Layer 11 of a small transformer language model trained on English Wikipedia (15 layers, counted from 0, width 128).
A neuron's activation on a vector x is SiLU(gate . x) times (in . x), where the dot is the dot product.

Input weights of the MLP neurons that the questions are about. A number n stands for n times 0.0032.
n3 gate: -7 3 -7 -9 15 -13 -22 -28 -60 0 17 -52 -35 -17 49 7 33 -19 -32 15 20 9 -11 11 -9 -24 21 -12 45 26 39 -8 2 4 -37 47 16 10 -19 -63 35 -19 -27 6 -31 25 -24 10 -29 -48 -7 12 20 -2 -30 21 21 -10 -44 -40 -16 -16 -36 11 -9 -27 -15 -15 23 -2 -6 -31 -32 33 -14 -1 -32 -10 -12 -5 12 -2 8 1 23 -20 25 10 9 -1 33 26 27 -49 19 53 7 -21 -18 1 -36 18 44 2 -3 29 2 46 -18 33 32 -31 23 11 5 -4 -45 25 6 21 -10 32 8 20 -14 -67 23 -12
n4 gate: -28 -18 69 -40 8 39 0 18 23 8 3 -57 -1 -30 3 10 -43 -1 55 -35 7 3 36 -45 -27 -63 -6 44 -4 -12 9 28 3 -47 19 -20 25 2 -4 8 16 3 10 27 -51 58 0 41 37 6 10 2 -1 -6 -3 -28 -17 -47 1 -20 14 -5 -34 -31 -28 -14 -34 12 -82 5 -28 20 9 -27 6 38 -8 1 -35 -3 -33 51 -11 24 12 -22 6 2 5 -38 -21 8 51 -7 -28 2 -27 -5 4 -16 22 -18 25 -10 14 -38 -34 -24 38 40 -34 -7 -18 -28 -48 -8 -11 -91 4 -34 -35 -14 -24 56 22 0 -3 -15
n7 gate: 23 -36 25 -34 1 6 -42 3 -11 20 -18 -6 -64 -11 -23 -29 -60 24 17 -68 31 22 27 -15 0 12 22 3 -1 -16 -12 -18 -40 -21 -36 3 19 9 20 -6 -1 -8 18 2 29 4 30 3 -19 47 -10 38 -29 -45 7 30 39 9 21 -42 -23 9 -11 9 -26 -11 6 29 -62 3 7 -19 -15 16 -39 14 -12 -25 38 1 -9 32 -20 -31 -10 -18 -26 -19 35 -20 48 17 10 -54 25 16 -27 4 -39 14 -12 -40 -29 -4 44 32 -12 -48 11 89 -35 -4 -6 -2 36 17 -3 -23 -2 -45 11 23 26 12 7 -2 -33 -14
n42 gate: -55 -8 -9 9 -62 33 34 -32 51 9 -11 -44 -19 -23 11 -5 24 46 -40 -20 13 27 -27 0 -10 -16 -38 -7 -10 34 -19 19 20 4 -20 4 20 -16 -2 -36 -54 44 -9 -36 -46 -40 18 -19 8 -20 -6 -11 36 -15 62 -12 -49 -22 -19 42 4 32 4 13 0 -28 -6 -29 -21 16 20 9 26 29 -12 -4 36 1 21 -17 7 26 -14 32 -29 17 -26 -25 38 25 -8 4 52 30 -20 -14 9 7 -45 26 6 34 20 -46 -37 5 -8 -30 -6 6 -32 28 15 27 22 84 -28 41 -45 8 -39 -9 -11 15 34 21 48 -25
n49 gate: -42 20 19 -1 -30 -11 16 -20 10 8 -5 2 17 24 -6 -9 34 9 14 -66 33 -31 -11 -33 -9 14 17 11 -13 8 24 -18 18 -18 -33 43 -17 -2 -6 27 21 22 -24 14 26 1 -49 -26 6 -33 23 7 -40 17 -4 5 29 47 7 -28 -25 1 19 2 4 1 -17 -14 -6 -2 10 5 -30 31 -20 6 -25 -28 16 42 -8 -42 2 -30 30 1 7 -9 69 -31 18 -8 -16 -21 5 -4 -5 11 -33 -15 23 4 1 -74 26 -9 -22 22 2 37 37 -56 -33 17 13 7 12 -21 -33 16 6 2 7 20 -26 -30 -45 17
n76 gate: -10 20 9 -63 -16 -34 28 12 -3 -32 -1 49 -30 2 62 -53 16 29 -26 -20 -47 -16 3 31 -27 -1 -3 4 -24 -20 45 -8 -12 20 -34 -55 13 8 11 -4 -30 60 -23 -35 8 -14 -24 -12 -19 0 0 19 22 -29 -23 6 15 0 -4 -36 -37 -48 -4 2 9 -23 -9 -42 -17 -63 26 -18 33 -45 -31 -49 -11 33 -45 -26 -10 -22 -8 23 -5 23 -35 20 -42 33 -26 -1 -12 27 19 1 11 -29 19 5 -15 18 51 -3 -29 46 28 9 -12 -40 6 10 -2 -13 -2 29 26 -20 -6 -7 47 36 3 -12 14 -9 16 5
n136 gate: 6 56 26 -21 12 14 -13 10 -19 -5 -9 -24 7 -10 -5 -33 7 -1 -22 3 3 -29 50 -27 2 -51 -19 4 -67 26 -12 12 -43 -5 28 -10 28 -38 7 31 1 -45 38 7 17 33 -18 -24 24 -16 35 6 -29 36 2 -16 3 2 32 -17 16 -6 21 -46 20 -13 -28 -21 -11 53 -27 5 -5 16 -23 7 -8 22 49 -11 64 -29 3 -11 13 -30 0 -9 -20 -29 -5 -23 21 -1 7 32 -42 25 -17 -19 31 -41 1 -12 12 -13 5 -21 -16 15 4 28 -51 -4 -4 -29 22 51 -8 48 19 23 -4 36 -7 -34 30 48
n168 gate: -5 27 4 -1 40 3 36 1 30 9 -13 8 -23 -46 -3 8 -1 -2 48 28 5 40 -32 -3 -93 -7 26 32 -31 43 -19 18 5 3 -63 0 -7 -35 8 -9 -27 3 -47 14 -62 -8 10 16 9 15 -15 0 -34 45 -5 -7 11 -41 -31 -18 -3 12 -2 -14 33 -22 -3 22 -29 21 -13 -28 -28 -55 -25 45 -11 -45 -47 -9 9 -6 -1 8 1 14 -33 10 -4 -41 9 -14 43 -11 26 31 11 -28 0 37 -30 -55 37 -52 -12 -20 63 14 30 -4 -20 19 -12 -1 -15 2 16 -11 -22 20 55 -27 21 50 13 12 26 25
n3 in: -35 29 3 -13 25 2 -20 -12 -16 -7 13 3 0 14 -5 -54 54 -32 4 -5 5 -3 -71 -4 2 -31 20 -16 33 -32 -17 35 29 21 28 9 -12 6 38 16 20 -25 15 14 -72 -6 -8 -27 -16 -21 21 8 -19 -10 -22 20 -10 12 39 6 16 -10 41 -56 4 -18 5 -19 20 31 15 3 34 16 -23 -70 2 -18 -6 -28 22 39 -24 24 -5 19 31 -22 -49 -47 6 -31 2 -8 45 50 -45 -36 -20 -19 -20 6 -19 25 -31 10 10 24 -29 20 -18 25 16 -16 21 16 55 15 18 -37 -7 -12 -2 38 -27 -33 60 -2
n4 in: -18 -35 -34 8 -45 48 -56 14 -1 60 26 -8 -17 -32 -34 11 48 52 -31 3 -31 -45 20 -10 45 -16 -21 1 42 3 -16 36 -37 -7 24 26 -17 41 -17 -22 -21 -11 -17 -24 60 2 19 -57 -37 -4 -36 29 -13 -16 32 3 26 25 -20 0 10 -16 -6 -11 -12 -27 -9 -47 5 38 -15 28 -56 0 20 -26 31 56 -22 -24 4 -18 -54 -43 22 5 -23 -60 22 33 11 22 -1 -16 23 -13 -45 -17 -26 -18 4 12 20 6 -7 10 36 -21 11 18 -14 67 19 -18 20 61 14 5 13 4 52 9 0 7 -21 5 35 2
n7 in: 38 37 38 21 -22 -42 43 16 -20 0 27 19 -6 -12 -13 -30 -43 -32 -12 21 -37 -15 37 -15 4 60 -17 13 -66 16 -19 -11 19 -18 -41 -23 26 2 -45 -20 -31 -16 -21 1 -52 10 -23 -12 -5 -21 28 -4 -19 13 39 -33 5 -65 -3 27 41 -20 23 53 -12 -10 -43 -16 12 -6 -38 26 6 0 -29 55 42 -2 13 19 42 -31 3 53 -15 -18 -2 13 -14 -10 1 -7 -8 -50 48 -21 -4 -39 31 12 -6 15 -2 34 -42 -11 -14 -8 -34 2 -29 -27 11 12 22 0 -40 -17 -6 49 -11 3 11 -47 41 -28 -5 2
n42 in: -12 5 17 23 36 -15 -48 -22 -54 15 -66 25 7 68 -22 -8 11 4 9 -5 15 -15 35 42 14 -1 4 -41 -5 -34 -14 7 -15 9 -27 18 -7 39 -3 8 27 4 -25 1 12 -19 23 47 -89 12 14 36 -48 -47 17 -15 27 -36 35 33 38 11 40 -21 -3 15 21 7 -14 -7 -6 6 34 24 38 4 -30 2 4 3 -6 35 -28 0 13 25 15 -5 2 12 -4 -5 -34 -22 36 40 -1 4 -17 -41 7 33 19 22 -1 23 -7 9 -34 30 -17 -10 -3 -59 25 -47 32 -4 -25 -2 15 7 -16 6 24 -29 -40 -18
n49 in: 4 5 -50 9 -7 21 24 23 -21 4 14 -20 -38 -23 21 -22 -26 -39 14 -29 31 -50 -74 -33 17 -11 -23 19 -28 12 -3 1 -5 0 -15 26 -44 -10 26 40 -35 -14 -15 18 39 16 -1 -22 0 7 36 3 27 -14 -9 29 40 22 66 -23 -36 22 17 10 -27 -14 21 -3 -37 -13 25 12 8 8 10 18 4 -26 19 42 -4 -27 40 -21 29 39 30 33 24 -9 -7 -19 -41 -38 -36 24 31 49 -2 -33 19 21 14 3 13 -12 -20 31 -7 5 54 19 -2 13 -25 39 42 15 -33 -12 19 17 62 0 20 -22 -42 12
n76 in: -23 11 -20 -5 17 23 -30 25 9 55 12 -2 -9 22 16 -23 4 -8 -11 -10 -10 15 48 38 -36 69 40 -14 23 -30 -22 -7 -60 -4 12 -27 41 26 26 31 -10 -19 4 -1 2 -1 19 -3 26 -44 -27 -15 18 -63 -24 -14 23 -44 -7 -30 8 9 8 34 68 -6 -3 -10 14 28 -15 4 39 -13 38 45 -8 8 -9 -13 8 10 6 21 32 31 23 34 -58 -8 10 -52 4 -48 21 -32 -39 -48 -27 25 -12 -11 16 1 10 -10 33 46 39 6 -57 -19 -10 10 3 7 -11 8 -12 6 -13 42 23 10 -21 18 -3 -27
n136 in: -14 -3 -15 10 -24 11 -42 13 -1 -38 -20 -38 -34 16 26 -52 -17 35 18 20 4 18 -48 1 -30 -38 16 15 20 26 61 -21 4 1 12 0 3 0 -84 -37 34 22 5 10 14 -20 -38 20 10 -32 46 0 -49 -15 43 0 15 1 19 -27 12 -11 33 -4 -32 -39 26 45 -16 -13 -3 -19 -15 37 6 -26 32 -36 -2 -50 11 -10 9 -3 -1 59 -3 -44 -35 16 2 -4 4 6 -23 -30 1 16 12 14 -8 -15 -7 -20 29 2 -4 -17 -6 -13 -15 -35 -34 60 20 -41 2 8 30 24 -5 14 38 -20 -26 -31 15 7
n168 in: -11 52 -27 26 15 -35 19 59 10 5 7 32 26 6 -12 21 5 3 39 29 16 7 -10 -47 16 3 3 -3 6 -4 38 61 -35 15 18 -44 -12 -44 -15 0 19 -20 -4 -25 -46 43 -1 55 -28 53 -37 -8 -2 48 -34 20 -20 73 12 4 -3 -8 39 32 29 -19 -44 21 -5 16 -2 11 -7 -14 -35 28 -15 1 -23 -18 30 13 -14 73 -7 -16 -60 2 26 14 -32 -27 6 23 -4 22 -26 -9 27 34 -27 -7 -4 25 0 -9 73 -22 31 2 36 -17 13 -37 25 13 44 -10 25 -3 -2 5 -7 -4 -34 -16 28 10

Each question shows a token from some text and the vector x that enters the MLP there. A number n stands for n times 0.062.

"ould": -7 -6 -35 -4 35 12 12 3 -34 -6 -16 4 -9 -20 -46 -23 4 -7 6 9 30 10 2 -25 -8 -12 -38 13 -29 -8 37 50 -11 -43 14 0 -8 14 -21 10 5 -19 -16 -60 -13 26 -19 0 6 36 -1 2 -7 -21 -9 -4 17 14 17 7 -37 -14 -20 9 -11 6 -1 1 -5 -11 -13 -6 33 -3 9 -5 -15 11 -3 15 -17 6 21 -9 -14 9 19 -1 -20 1 -31 -8 5 20 -28 -17 -1 -3 12 17 -13 -14 14 -9 50 -12 32 0 -7 8 6 -4 -3 -42 7 33 18 16 14 -27 -6 -15 -19 -3 -2 30 1 -17
Which neuron lights up most? n4

" G": 8 -4 15 -1 -21 3 -18 0 -3 10 8 -5 -7 5 -9 12 8 12 -14 6 -5 1 8 0 24 -20 -46 -12 2 0 9 -12 10 -2 6 -7 -4 8 6 -18 -6 -2 12 -19 18 -5 0 17 -6 -3 -5 -6 -17 -10 2 14 -10 -10 -5 -25 -1 17 -14 -13 5 23 7 -8 -12 1 -4 -28 11 1 9 -10 -24 -2 -4 12 1 -15 13 -5 -3 -15 4 -11 -27 -11 5 7 -40 -6 4 4 21 5 15 -10 16 -9 0 65 -1 4 4 1 5 2 10 -22 10 -29 17 -6 -4 16 11 0 18 24 -6 1 16 3 6 -5
Which neuron lights up most? n168

" a": 15 17 -17 22 -1 7 2 -6 9 -4 -2 2 -1 -1 -4 -16 0 3 6 14 -8 27 21 -10 5 25 -7 3 -7 -37 5 28 7 -14 20 12 -12 -13 19 -23 19 13 -3 -2 -1 5 5 4 10 -23 4 7 25 -8 -2 14 16 -8 6 6 -9 15 -7 -2 17 -5 -23 3 2 -2 11 12 41 -3 6 -4 -28 -10 -25 -12 -17 11 3 8 -1 43 11 0 -33 -17 -6 -33 20 -30 -13 8 -7 -4 -7 6 3 -24 -25 30 7 4 5 -15 12 21 26 6 -4 24 6 -4 3 20 13 -15 17 19 -20 -1 2 -15 11 -6
The three highest activations, in order: n76, n3, n136

" and": -10 28 12 2 -9 18 6 3 -7 -11 -15 -9 15 12 7 18 -12 -17 -2 3 13 25 20 1 -5 -4 -14 -15 -19 -30 -8 46 17 -10 -3 -19 5 1 9 -5 -6 2 18 0 -7 -8 -22 -11 -1 -14 11 -13 21 -1 -24 -5 13 -19 4 -4 14 -12 -8 4 -11 -23 8 -4 -1 -7 9 -4 4 6 11 -4 -5 -10 14 -13 -2 -5 12 11 9 55 -2 0 3 13 -5 4 12 -4 3 -11 23 3 14 19 8 -8 -14 19 -22 -4 -6 11 -5 -7 -16 -11 -1 -36 12 21 33 26 11 18 11 25 -18 -4 3 15 -9 -7
The two highest activations, in order: n76, n42

"\n": 11 0 5 2 -23 27 -18 -15 -3 -5 -4 22 11 -14 4 -16 6 0 5 15 18 -10 -12 11 18 8 -21 -8 10 -42 3 -5 15 -18 17 4 -5 -7 6 -24 -8 0 -7 -17 -9 2 -7 10 12 -12 8 -18 2 -22 -6 -24 1 -7 -13 12 10 3 -13 -8 -2 4 -16 0 17 8 -7 -14 27 19 4 0 -7 10 -8 -21 40 7 -10 5 -3 -21 -18 3 1 7 -7 0 41 -3 -20 10 4 6 8 9 24 -20 -15 9 -20 4 8 8 15 4 -12 7 -4 -42 15 -12 4 22 -8 -9 9 18 -15 -5 3 9 16 28
Which neuron lights up most? n49

"ing": 6 5 17 34 -2 3 -13 3 8 -30 -15 22 23 -23 19 1 -9 27 4 -4 -10 -7 -10 8 4 10 6 4 3 -5 1 75 21 4 -6 14 -22 -9 -3 26 1 7 -15 4 9 -20 -7 30 4 25 -14 15 -19 13 18 0 -1 -21 16 -5 26 10 7 -29 0 1 -4 -16 6 -1 7 1 13 3 -1 -2 -11 6 -15 -20 -3 -4 -6 0 11 -1 19 -10 0 10 11 8 22 40 -19 10 -11 28 -2 -8 -21 20 -14 8 -9 0 1 -5 -20 0 -18 0 25 -5 10 -22 19 -3 -4 6 -25 43 -24 -17 9 6 -3 -19
The three highest activations, in order: n42, n49, n7

"ap": 21 14 8 21 -39 -20 0 -24 -12 -14 18 -2 4 25 -4 7 2 51 -6 28 -8 -9 12 23 3 2 2 -20 14 18 -13 7 18 -7 -14 -8 10 -13 -45 4 -20 -1 14 19 -14 5 -2 15 -25 4 7 -13 -4 19 1 22 5 9 3 -5 23 -28 5 0 -5 -12 38 -1 -21 16 1 -19 29 13 22 -2 -21 18 17 0 11 13 -11 -19 17 -12 10 4 12 -7 -14 22 -63 1 12 14 12 8 30 16 5 11 -18 2 28 -16 -1 -10 -4 10 -17 7 -28 8 -15 -1 2 5 11 18 -1 8 17 3 -18 1 11 -10
The two highest activations, in order: n136, n76

"ro": 7 -29 -45 4 -13 -33 14 -5 -23 4 -38 1 -12 -19 -22 0 -41 -41 -37 -31 13 -18 -31 9 -5 22 -7 -3 2 10 -26 -12 -21 -2 13 46 -12 -10 16 24 -21 3 2 -5 23 -4 -34 -2 6 -25 -6 6 10 11 -37 6 0 -29 13 7 -9 -12 27 30 -10 -12 -28 -5 24 10 -9 30 24 48 8 12 8 -8 -5 -7 12 -1 -27 -25 -4 6 20 11 4 -36 -23 3 -8 -2 -20 -24 43 -22 17 -1 21 29 10 10 -32 -5 53 -4 -30 19 -14 31 23 -3 18 -45 -9 5 25 21 -2 -5 15 18 -15 -14 17 -14
The two highest activations, in order: n3, n168

"th": 23 -8 9 -23 0 3 7 -5 -7 -4 -25 18 11 32 28 15 -4 -6 -15 -12 -15 6 -1 25 18 22 0 16 24 -28 13 50 -12 -8 6 -5 -29 11 8 7 -21 4 -9 5 26 44 -27 13 3 -19 -30 -1 -17 -1 9 4 -12 44 -22 -6 -14 -11 -10 22 0 -37 4 -6 -12 -1 -15 -3 -8 -42 -22 -19 -13 -3 -2 8 -7 6 7 -14 2 11 11 -31 -22 7 46 8 -1 2 20 -15 -20 19 7 -48 -8 1 -10 18 34 -13 -11 28 -6 6 -18 -11 6 -1 7 2 -1 12 6 -20 11 9 -2 18 18 -11 -5 -1
Which neuron lights up most? n76

" him": -1 -30 20 -1 20 11 -10 4 1 -20 6 11 -2 -24 13 -14 6 -2 12 -14 -20 24 -17 11 -1 -1 -32 3 -6 -15 23 47 5 -38 8 11 -10 21 -34 -9 25 -18 -8 -15 -6 9 3 9 15 13 9 -14 5 16 -15 24 16 1 -2 19 0 -13 -5 16 -19 20 -13 -18 -22 -1 -8 8 6 -2 -3 -13 12 7 -12 -17 -42 -11 -10 -15 -23 -4 -6 2 2 -7 -20 -8 6 -13 11 -24 -32 -12 2 -22 -6 -35 -15 32 22 15 12 11 8 33 -27 -6 -6 10 -2 2 28 -25 -9 -21 -10 10 -20 4 5 -7 -30 9
The most active neuron and its activation: n4, at about 2.5

" the": 13 10 -2 -1 1 -12 24 -17 -1 -17 7 11 -3 10 2 7 17 -9 -10 10 -5 23 -3 -6 1 11 -25 7 -1 -44 -11 51 12 0 25 14 -10 -4 4 -12 9 10 -2 -3 -4 10 2 7 -2 9 9 -8 4 -4 -17 12 7 -1 1 9 -20 -12 -7 -10 0 9 -3 7 2 5 -2 3 16 -6 3 0 -14 0 -5 -11 1 4 -5 4 16 59 5 -5 10 -11 15 -7 21 -28 -20 -4 12 2 -9 -6 11 4 -19 10 -22 12 5 3 2 2 3 -15 -7 -13 1 -11 -13 25 -7 -18 4 5 -12 3 5 8 1 -2
The three highest activations, in order: n136, n7, n4

" C": 19 -25 17 22 -18 -3 -14 -31 -22 -16 -1 0 -1 17 3 22 -11 -1 -2 8 14 0 -13 -1 41 8 -24 13 10 4 10 -17 4 15 -3 4 9 -10 16 -12 6 2 -2 -6 16 -16 5 -3 -2 -15 -15 2 -5 -21 5 0 28 10 3 -22 -19 6 -15 -7 9 17 -1 -1 13 11 18 8 6 -15 12 7 -13 -7 4 4 18 -13 16 0 -8 9 10 -14 5 -11 -10 -2 -33 -12 -1 21 -3 2 6 -19 -5 -3 0 65 -3 7 -18 7 -1 -2 -5 -14 6 -24 7 -5 2 21 3 -2 -1 10 7 -19 -13 -28 8 -3
Which neuron lights up most? n3

"t": -11 15 -5 -13 -36 -7 1 -17 1 1 -10 10 19 15 -5 11 6 20 -20 37 2 -23 6 -20 -15 33 -13 -8 16 2 10 12 -4 21 -36 -1 -8 -38 0 -8 -27 15 4 -5 7 -18 -1 31 27 14 -1 -32 -3 2 -61 2 -6 12 1 1 -48 5 43 -16 -7 7 -1 -16 -8 26 0 26 -21 21 -17 -3 -19 -3 1 7 -12 -4 8 -13 8 -8 -4 25 24 -10 9 -6 -36 40 3 -12 -15 -45 16 -3 11 -13 -12 -1 -36 20 28 1 -8 -33 9 11 31 -32 8 17 1 -17 15 55 12 -2 -6 -3 8 11 -21 -14
The three highest activations, in order: n168, n136, n3